Layer 2 of a small transformer language model trained on English Wikipedia (8 layers, counted from 0, width 128). Numbers have three digits each and are written without spaces.
A neuron adds its activation times its output weights to the MLP's output. To switch it off is to set its activation to zero at one token and run the rest of the model.

Output weights of the MLP neurons that the questions are about. A number n stands for (n - 500) times 0.0011.
n9: 388427544585391720536494459395570639652445519644273611530463370605507591414510453591366763598577441532586636241494417583671393439622269600568510616467606412479633515433624487474600647745375338478603626641633546282488372571482512598625516419400448341679616340473556373517557461705524484594503392542412570456570519475504500423401347610532576455459556453463365415486503367385428534261702
n64: 323478712449667666438618413599480535497583437487546531556494532550441510612453606196762653581283402602616450513503596481450584377600339492506445283625621440618466422440427497551494380389386340547714471503572377451500425430521580410306338660653383349340482634470526469595595470603452577439513740414627556475272581439636448599628546363703514670627390596451510633431525534623523448562524
n73: 555452418673430503605420592526310331604519273452562535614573624378580568423497433422389605688587425264583747601375522641537503400473608644586374491500414510314271415579571451552332594646526662633588362625376487527463556445560308482414601600524567462412518424487417481576650527551666467712442723419630340604492412340814364480553509464653413564439372439392633557475384561475411615530534
n84: 541392693662494440462428534538448696339450618419388481539723670355500339578457425572624564240539587591531411297514469596618476559619605658599458580409649743486578547535497494582591297474344345604755380631469535461527603608576497649484429539512497422563402376562387587641432468582423525535692428497451494357610589408518662399443294365620549531391459595389619600565698497467564479561613
n115: 484384796484584570364572379444336503458363377459482689388542424547553449748623583667580285722570637627428369440485252506599364553433497481527559723396569427438530614375590503506643351412468478547481373655506348307451324673524546561419600515503362519548603539582395556452493315560561545538564540595562475512461447593658454586454352357688546613453400540463490584549538406739318423600416
n158: 574312529430624515308582564447488524587479544286396402528548527469627461480663671538378378538463511584459447534586727547593398590663691518452561532634294516738483638438628497708473420602571329444551535527468430611598451431310508338573421454466506663422534388472515562484661539278452494331449503476529438427544708497422428553488765644591410408469460347440540408567593570526509615406579
n164: 386541419612507434299451591613718528479427702703560363608451554260758382487271550540146487599367377528428381551545515483511549681373388483546596375610732515545527389454428615479569481575665449388636333711397366514660525476590631473535554403461741527577500676640482480526464555355493549577417649500405418352492409504664357468733671521575198544660479803669418527461531553447507587471555
n177: 443357473564643697500401608547617328316636519632518672579446517590444589371575431633480608413397345595537596398506106559510551496629471460584571602698471351528600557464566579471591440406616603565605417288500471555354548436579361575465444598536530513749503461340568503547634539530470689503582449462410410337408469464693760664576494528497783684517603536479435437516725497412471573433544
n189: 652510475531577503338490507435381298275751483534487507585352413329339541642490581382642424547389314418467603631199568500610642684682449509358517467503521468751500561554667435476426594580497373593449460386487614510654670384487588623303523389267471366603506350605151570453553487638558356445626685453556366398343447443588516627497633418477435617471434443611500522582480408480292448258568
n205: 490356522521599363337652699445475428548323618460562638475516534722732514539345578525450513466516467466530500799629758463613458504518669497455260616376493450463559455506731336541795428409497460493319407472366486409523385641446527358500487359186468611541271382345476349431528503599573445380476497595503571493471487699400497454369395469500481604446462670594430995503551561549434608481594
n225: 275513620443475326544405351721514503614467503543548533535425485528517460443388579224476626349286474420402520517494541520497437515486292466376197331444524284489532622338306383547546474384540490409577276524290483404500435326512339376632503603431472431544387400486456395479552556625489329540387570686617451416238503642477580604622354387533571454381541590529415529302730324468357705334553
n226: 582790707537481590470465303626319443490520454516490778620572549354377653428543445430486574480554462487634354400448633811552544474580530583503568464515428503295570591550573374620530599360362637727653434436467561514468544717531307620641614596491559526397538438582323601369384419593666269567663452467487611651444555563605402352411292480617296513611571483541514339700464586487655455457546
n240: 351453494546605545393566626941441551424581417572471539431486544494606512529458350715582564527662552283464473380433768420691531410320339444417626418416450478398641404621390373479452584450419456479482732473571528429578442664525505476659308422446373601503526421457515568593463458553484530500618607581471500558350391520480388409431440386435426669563503503540540629536569524425414567779286
n242: 421657633692578340438497482379554559392497424385527458662422525487336644646585506490640509627535612528177446513367541718608332500584506413628538318632453551480632445489455681562628439415442482638297478419575559289668500549437497541428458671624468452460474486427563560523415385631585534441463573436665382336333542476597564490512533494741390449568388557541453476376577560391363444673458
n302: 407462319647448539631365591180407273626432369564628685403421379497590448491551527510392617471509463536691500537539187573480521378568653543306378591587430453465534533421466374614535421633657551462552471274599382464444470549407538394677576556506457545513500282563470490338210327470441490344319506368478494710488636573653531443562521364684478522459503450426387742467455248460464528584592
n303: 483693482486411476669506447633503497442507637356327533760487559472514419612500338468514494357666448693573517539706444617345372373411432460532262566607368394334481328424648500582551244535604663553629469634573672743572611609443427721593530608510548467595519475434510480374622646451330609667473626729355227500402517439546390437750577514643704463507531394439382515614608624357500373394582

Each question names a token from some text and the token that comes next. It shows the activations a of the neurons there, in the order above. A number n stands for (n - 500) times 0.0053.

Then comes g, the gradient of the next token's log-probability with respect to the MLP's output, scaled to length 1. A neuron's effect is roughly proportional to its activation times (output weights . g). A number n stands for (n - 500) times 0.00071.

"0", then "2"
a: 484428501494501495496500416501503563464448501435
g: 445396612687343493288447589499376500446675481539239513323407473604500531473554608538552533420305536428567300554423486519683527381684376430496466435356288309447731323555808341499382591376407372471631513497543439479490576560365429556558529366856304661646397536272598513621323457399405567383570516497680473317491401504568638336429501519061488490329512505685620620479487512490362656612142
Which neuron, switched off, lowers the next token's probability most? n303

" in", then " prison"
a: 507497536459464517434505493506485489671495462426
g: 629452408498633639883563442332424532509439469399529222475475462341272605327475460586539503490617524304593586561409579564465654589589445522492491594672347302466479676689616367511407176255574649441542494699525314480412670671524472429427453371275342460536443382503491655727427320573525486497546312780204360411459395511646637651714464538414633455691576390447255482446398325558481636449411
Which neuron, switched off, lowers the next token's probability most? n164

" the", then " s"
a: 494500484500506497553502510492490493972502461468
g: 499487495503547463500394590630412389647375327474431440354379679548495294518498538266523502469365447506583298518724366613376336320483616566699591527861582578508418349775441325461513482376565666482479573574420290515423485442539392635616478430411328493715334354453416287438375493541532537285651469748332628643494763757204432207636490546247374564451525649393526642570569393437406581412500
Which neuron, switched off, lowers the next token's probability most? n240

" that", then " \""
a: 503476609499518481507509784491206497642488439460
g: 514472493525784689652537376474579469408542568585450578441617529433347478261369454425553580718399462699400519462411606483327647519523691528330322455389603494528522397821449540413688381464349532566318298482668345690474740463713286575644381508200587492577461598598554547382404567425505738450431471753372524534437499583559434484705647548326459335643498592402765582683432320739693587482706
Which neuron, switched off, raises the next token's probability most? n240

" he", then "at"
a: 483603500460501490485502546512446466532537477498
g: 444397577755332600537494850475703418515335526501521619411446470426265514599537383353728322668568430465284643469557551620451349848340525394485452562621487349512493619515453433300306360403457424454611499330535463418679444568586546494682435503307646573678493577599447293616312785549482424378686563510541464323495379262521399491469719601499622465474298553301389512701377627216588467607434
Which neuron, switched off, lowers the next token's probability most? n189

" ass", then "ault"
a: 506495523494362467533472482495508265501497188472
g: 473189444599412497609653682413524411662337433467714381434349497831555482506725445495455616489467380446523754491494592625710665527553393746514612726189641407594476431597614591407643599439298615326471498819549490440500571265488614612395425518454458483609403480426455619609577561261375573294378530465419453435599477580592622556382664397430576622405246593464675593289543449242414614331488
Which neuron, switched off, lowers the next token's probability most? n226

" s", then "udd"
a: 461523512489502479492501477500479664499477502496
g: 575624431496519158544575403391494521289614506466578390397201453454679332335477508505543453395643633270741599350423524455479528449364725671777386517446404492491571353381538576441680464447536293499517420650467358450542549656625437366679536679588422400586624347600388391181268544374384410415574191538577761538601533487341677305505309792473424426429617524459551526361463585457601573386594
Which neuron, switched off, lowers the next token's probability most? n226

"el", then "ony"
a: 498495515500506502507511498481479445509054483468
g: 477588550613532500531510517530672361772544672461375327325441767593396580459251692569383555621686517491728432373541481534472829512687499301565439456388611330543375495430408579654483471487499343677520641626450556615529645485454258386545511646544686517572558173173337387626299644438430579461537433634440650463363445660564437633394186588534444402562500425378469405674641309529521717366469
Which neuron, switched off, lowers the next token's probability most? n242

" Gen", then "er"
a: 464511484450471903521493499401351492499468087483
g: 423529587281702647340612420589468624443469523450450631577487567568717516354635372602516672387345449428528534424479614535524095547389153454574232396496477527514453570473505381599413357408257487477541532448447434574213396510775475379428403434466342368423267682614526578316452568740536556519609476528299623328535674309604499469441550301468531643448575535726446371354387695229573535332324
Which neuron, switched off, lowers the next token's probability most? n302

"\n", then "In"
a: 395525571519537513474463459510332642499509477547
g: 525494616385589645507807401321557432544551394715516395357512509504577600419520767656623439323382631640589505465569380426557316550580375528377583382480531514440730635682359566507377688615515323485626352478459552275501583574544479437344206653324418562264738465468774588565406422482485546747643370395678490402545612467575571467478268490431504232659719333664580522498583132481410536501425
Which neuron, switched off, raises the next token's probability most? n9

",", then " which"
a: 488530574510501460496388507501498518526498558434
g: 394586731861590462271539395444445413587473213661437355725507613435603276629502698524529746361371418411475523538434615524396266447680550526574614695531380383541328616389495531631358584753541510543520369411486793412583620405509457754430456565469347414564567612467686428423636257476323358436372592423395597764474475363530655462511545423661429551760453524519668658300480448422355512580442
Which two neurons, each switched off alone, lower its probability most, in order? n73, n302

" version", then " of"
a: 476513510501535502144512485468296523490500441408
g: 618522442448507471395437512555480614491315773440557425509462660396471402461646467667369475369396272540381400324593471561638586493335562571454368574527445451379684195544238520726818231264564667585454466493688539528369406487596661530604752476378629562597381565732564629813563391604602416552419472572688532257564412464483471470522548405251428560405285490279334438502484578492687757436531
Which neuron, switched off, raises the next token's probability most? n164

"-", then "B"
a: 499492575480525498499500496473472506510497459483
g: 497700366299606372687492702542593690394709500501591692744735489471447446563405609394336580531470623365443698723542370660501676557536790399597442221301567375394418589557310398420547623519450500466566365335371494306537567456467561497575318484680385490487455548426385600513444386547617302712639522424801453726723408571701583531443635355377399424310542438541360511787434577410422591532437
Which neuron, switched off, lowers the next token's probability most? n73

"ible", then " for"
a: 483476457502501500523503380493510492474446487489
g: 572545652445525501237561455360566611274442532691561548456616620471402598484676298492532559395366531738617555657433640628400256279593390376220518498621622518479544615372404541309267495621549305447361592423439313391525561393491406458486514715352584507594492769378515686388477680519604647428511569428544269696348355586615576635771640247438559680542468332497471365358413596821474583489547
Which neuron, switched off, raises the next token's probability most? n189

"ick", then " to"
a: 511500503497500495525480443479471500501470461419
g: 543682759320411555442548378660498621660610570393623638553556305557529533385540478520470461479343713493439456438338379402438583385652466564463470638297390566443524543458602318653359543616389464393421486135589461507506743458517378437257575548575388435431364332467575636446656426406440806509215694480769452596840694564445520503483568363366526284410471692493617625362377799561585611407407
Which neuron, switched off, lowers the next token's probability most? n303

" now", then ".\""
a: 484503470501482515546377359313384503761504484445
g: 646504484405174625420558624265541576429412383483284598503539500484482396402406348484359405497670312221464539601550474545537483701409669384601503482594442458556520541649414287646508521437584332512320201348505727588571602418265570485530773457345393404356507409415601565507447371691455294456646497529300626320372518609519709405594168420767702311605621279489626487494440443337466441452515
Which neuron, switched off, raises the next token's probability most? n240

";", then " a"
a: 491503496540455506487220527499505499489499501488
g: 473508612669495409394381478441437316297594324469482582657528537582603385537478792593320505180552508384592509584515421521464488390458692537215292617546392563479302673458519614419357608369274524522433678408731366500579457413353391676455519504468353394623437564430727279373348200458486506469477633367355552672598455618159368450681554509510555526534431540247586486378492296287727376509368
Which neuron, switched off, lowers the next token's probability most? n177

" child", then "\n"
a: 475544489426521577515451496514510520501498503498
g: 405409458472341593311426806333739416398476464319495584633504279560635580507485496412579571674465283609501427468358421540354799601523719442558396433544473400499408577562538569738813476632363560495493535570603656586428506671501489355581546462550711603434305463329448649584447712249418464580421603304336203711493578520440590563434625395704428414430343528276573411756463647453528399679309
Which neuron, switched off, lowers the next token's probability most? n158

" a", then " hom"
a: 505504499476525504493540500482503497625476502451
g: 437256521540554462569515368623429518283421540385463538630468495509421673474540620338509475586621490644668565384271716453551425588374719308414629466391329279417517337582549479446565690524634677698565450573640093553317489507514490524705359636482376541442367374526330399270462322513503714616634634353648370590572328667507638636518504642341135522449360417549416676441435296577475661399561
Which neuron, switched off, lowers the next token's probability most? n240

" the", then " particip"
a: 496500488494503500549504509486496486949502450462
g: 610502573655428694603913426500634528559656483300415325479626702488416395365338493606515428425571404570636420262347573555227439609420351529624348429581506433523344273539351359342426311531462735674541747539356584568569403484545354519439272644708614507510526448430563691480506516519339432409781601456312558320574708519385691398383533498367382515486501580335586616730478689566396576337495
Which neuron, switched off, lowers the next token's probability most? n240

" Off", then "ense"
a: 540516507334622503495586499492503516509502497501
g: 294421506524487344375490518456564291252624709691376533616664638561587695543385488488736436364544528626476693539574558555458394531489262690833513453638544480551470466428591325523444592547427699355549400559577465681739505190284631326131646366505452540307697715552654439530421549298550433534642544445672474431459368564429368623495380409631454685550491535441396364687416610306545567462523
Which neuron, switched off, lowers the next token's probability most? n84

" Dr", then "ake"
a: 500553499264436501501486440440493502531426502460
g: 644438299116447392488484410422631289489250363480643426409521408727301406530398540355545527530674432514656553552462571411671357491480368393395496361638650536542689537385670535587642428620337509533424628512577604600772445369683498554661564593264332602500216428410344479518363542332596566486452648245589512598447415519606643362390475664353585674749558629596508579399777531466269523576351
Which neuron, switched off, lowers the next token's probability most? n84

" eventually", then " disapp"
a: 599497491475440499235498061516505578610501492465
g: 463508191448430409417693485335484299417549163580541464621467435493579343431587648704704435598607704538643589581506531564254443712510541450525484497484370658536467441467389262402735426312532472343593383410773491311516399264825289595534629338280412517529416650360293627463486358572408389492666399445644552590367609332616353614253452587528522509467634509532533619525504550437609564316640
Which neuron, switched off, raises the next token's probability most? n189

" Pol", then "is"
a: 499511478494485499539471462428370502493508387492
g: 183474286476424548699600405581235493474516658463269498827575296470394718537558699525612268417391318525412492647613564359466448532462405379321569533482318392512281471323495495549554560548392685529433573630430581443663267287611399568850590663540504390562522385519595644446489513538452584499357463318411517424537697259354470585522492768384496424473655269505588411345564442291543470550665
Which neuron, switched off, lowers the next token's probability most? n205

"lers", then " added"
a: 480684501492504476493501506535494516498492499466
g: 366555654211534286357556430553485403384558485534342485532354548372588501533650576354465366302399375556473301382655458265304444305591445507485506453455695473210456564538540466459281718468460292471886501485343569558618452664547423477475508524479791812495320335638607323569596479572652600362558630562309631608383562417500265367519387581384572528432638414680497363495519626418632347595304
Which neuron, switched off, lowers the next token's probability most? n64

".", then " As"
a: 500474496472443501488489502471475504471479493432
g: 586520479631439446440528347662491653387443399587334332448602597424593443591374438634526482548376334473494581665499559764518487533394494395605646611494650464535647682391460565582425618539418605427290413549384528430655472105535465571063552429430689340268496713409648462609726384277390405534535618336467495401467604484392707473207419447515575420363520522546627498219779524317692476628605
Which neuron, switched off, lowers the next token's probability most? n303

" Ed", then "wards"
a: 472492565526498509517461511437495539515494499493
g: 479664385774230433593367453705505635501612670571529483616390385530423384545346319446273393489495582536450404392722292570730625436659502419515307367368659518252378528432664461585507496789440607416705401504424343524280457641472401467283669438378366501413461389610409482389557505667628365499416591257407717754554447407686536668440500344615568620540528616367624441566174480473438453397564
Which neuron, switched off, lowers the next token's probability most? n73

" degree", then " murder"
a: 500381517449302518499504488357498563517510470436
g: 578396485581436449761491422613424194395321464295410663290498313657436531154431571479427487683577571464496443414416610714616580613447544663433549609579405223420502685586659404488484544380575551568568300696488464480299396414716572683643426446442546400776465416662435654472584448689438594720663467300669644419586385558481600616608398601392362467658510418458668586188478343396647619528479
Which neuron, switched off, lowers the next token's probability most? n64

" lead", then " vocals"
a: 502583529484419484499501487414502504509511495508
g: 746732514604372675414375687362333629410438406165305302500440321575399439433517469533507540645541624305538487381352428401610513528584431609541606446552689575465581311419505447413758584422317519556272284483559445737589238632412504558536653504428358561539413349422441388462378699447460509333587553617527598680534500551608462458308914487407573350656537370391492593455518531584184409314570
Which neuron, switched off, raises the next token's probability most? n64

" attempt", then "ing"
a: 263506468457147510512509500408512587484499452486
g: 345491398563575632486603543526605600453360465480516684361682811721362632653410299606445618390435342409525652497489582564516483600475567468352438486381652659516322687669489497653374516435720633364470451439346605552382360525368608501326190469302496402528493690212518562263707333621475514583468263434650466476493482646546561403605552642407571338090469330598464253532473672364589479527520
Which neuron, switched off, lowers the next token's probability most? n115

"od", then "ified"
a: 493547446513467502518503477498399458521515484472
g: 360391519425515464414390503580570422516641812503416791569413259395428444329472711316363267505684366677385423678548685554485545393489546666374433469416294434361638395311351693576559600389556231291640674506519438461527565329697629502625659333517453276663553442389615438470440623496381629810564401511430488488421556387399566535357388469537515544432618458429381856581434761488523541486356
Which neuron, switched off, lowers the next token's probability most? n73

"ill", then "es"
a: 479543494491384500529523512505475524469488461430
g: 478265620778315396729482468430415524325680511613500644654449445576500493718412602607670488521647380432535643363468210683677456638469479398639411572423700610539519663252665485630441470361356623705558365216486636448566662414393441421348617404466439441338585490419369691309648628401572380556601540512521358438475631492541588276659621472423317749512747474492651443584498348568586610712382
Which neuron, switched off, raises the next token's probability most? n115

" as", then " part"
a: 513542515428539502480475457507404512677502464477
g: 484645573390770423363664635642464407446591472411513778491515691455338520626252570554612274581565405511509569425616510680464666309379602251504555421528385401575660444377657719298301514501593576261587552682456554516474612549568664559398580352470477360727472418761603602508568363527387635592441219433433586431396599201420669545323563373521399748499478492771529555611650691606571385502465
Which neuron, switched off, lowers the next token's probability most? n240

"P", then "erson"
a: 481415498503486497527486491422494489495486483521
g: 489391555616490508597677418297551385505672552344269649544376553647520490702666224686413436198336587550553653629316427455602549393628465580671839437353628335512545740416223517791375481750634398450626466518452526469573561443408554271676595602459487181633725443692566555598593592540486526449562641505450391390453468559517616577543348531519447275452696557423385573471574609474511499614364
Which neuron, switched off, lowers the next token's probability most? n205

" lead", then " guitar"
a: 504587546488441490498497481425502500507515489513
g: 522600436465556268462424216473505226501607657438267361424476530473472362524274305610535665367712656357224679230628550546432415637458279694617555369358353478549486452372621586547571465469551641391392419640394490641560530379290712557457626204558370502498530619514427438547554395379503640469634563484736342516590480583726404339560274730432573430668435248498416458580475353370645535554509
Which neuron, switched off, lowers the next token's probability most? n205

" K", then "yle"
a: 500471499527471431502497481412497488500500475493
g: 487583450519344513422519489570505498518612361535435463553488357544205405405349484383516529319442492587187297571670540550713383619262498732280636510518390482433564499354732582472754347526333467402517627575361531262384596579368635580524428328561273279446324355489429641560555504262478407500498419591561540508555532618677398433397531509648654596658405524667499652207758806404449305458321
Which neuron, switched off, raises the next token's probability most? n205

" the", then " tournament"
a: 497496490507502498560524506492494493785502433472
g: 497561602414557298551661413387271700530652492600538361426435498797569442271444624411449482440452480300585374292562523529381614643432419632243536579358591226555606493592709515551386541412460623554573534430346464561643630480540823478453616350647356482540626515450504735444509309481592569611456436495447601368493320320952438380584344510296626417542632462498524697617566524753257627451574
Which neuron, switched off, lowers the next token's probability most? n240

" of", then " another"
a: 508498503496448526500501488500511507689498492443
g: 712333590626666401479477345535547649332454383536647365260227578631591386536482588357488358392264662745429601534738428565442380411691386563238633557528612588397847572516384619324696668612533211499522364504319553518464442357531488543458604475664668464578505518461369277453381419599517436245453272460637603555436634402650506515654549425534649559440433629306546486347450324400334578556551
Which neuron, switched off, lowers the next token's probability most? n303

" as", then " second"
a: 510523499499523507483483464511462500802499504439
g: 618568579638503294672438511747547623393607561367541371448504630473384416483507520330421528431470694263525884455352365635490497637560714489567380488492599503711449529476518347475726326171425326617737205342403561596576440399579520284550393707347607465459247470669502583460655449550597190651518605540284476522652360504503359617565554361587472524618469486486471563436441315423651596681421
Which neuron, switched off, raises the next token's probability most? n240

" Jo", then "ey"
a: 489441483468334508679501484429502517538499361509
g: 391523457375349546488566472378551674563353595226576666533701450798814695338581648469412486472410566766539456582489453484607589456424435450424608434482524558333535411474708504607625523448538443428497644603443678484409423349625438527644621595476699334593461458426675433356510375748435490670465402673429420142543371350642510602495640414256348585443612294546594516302782714565545712282466
Which neuron, switched off, raises the next token's probability most? n205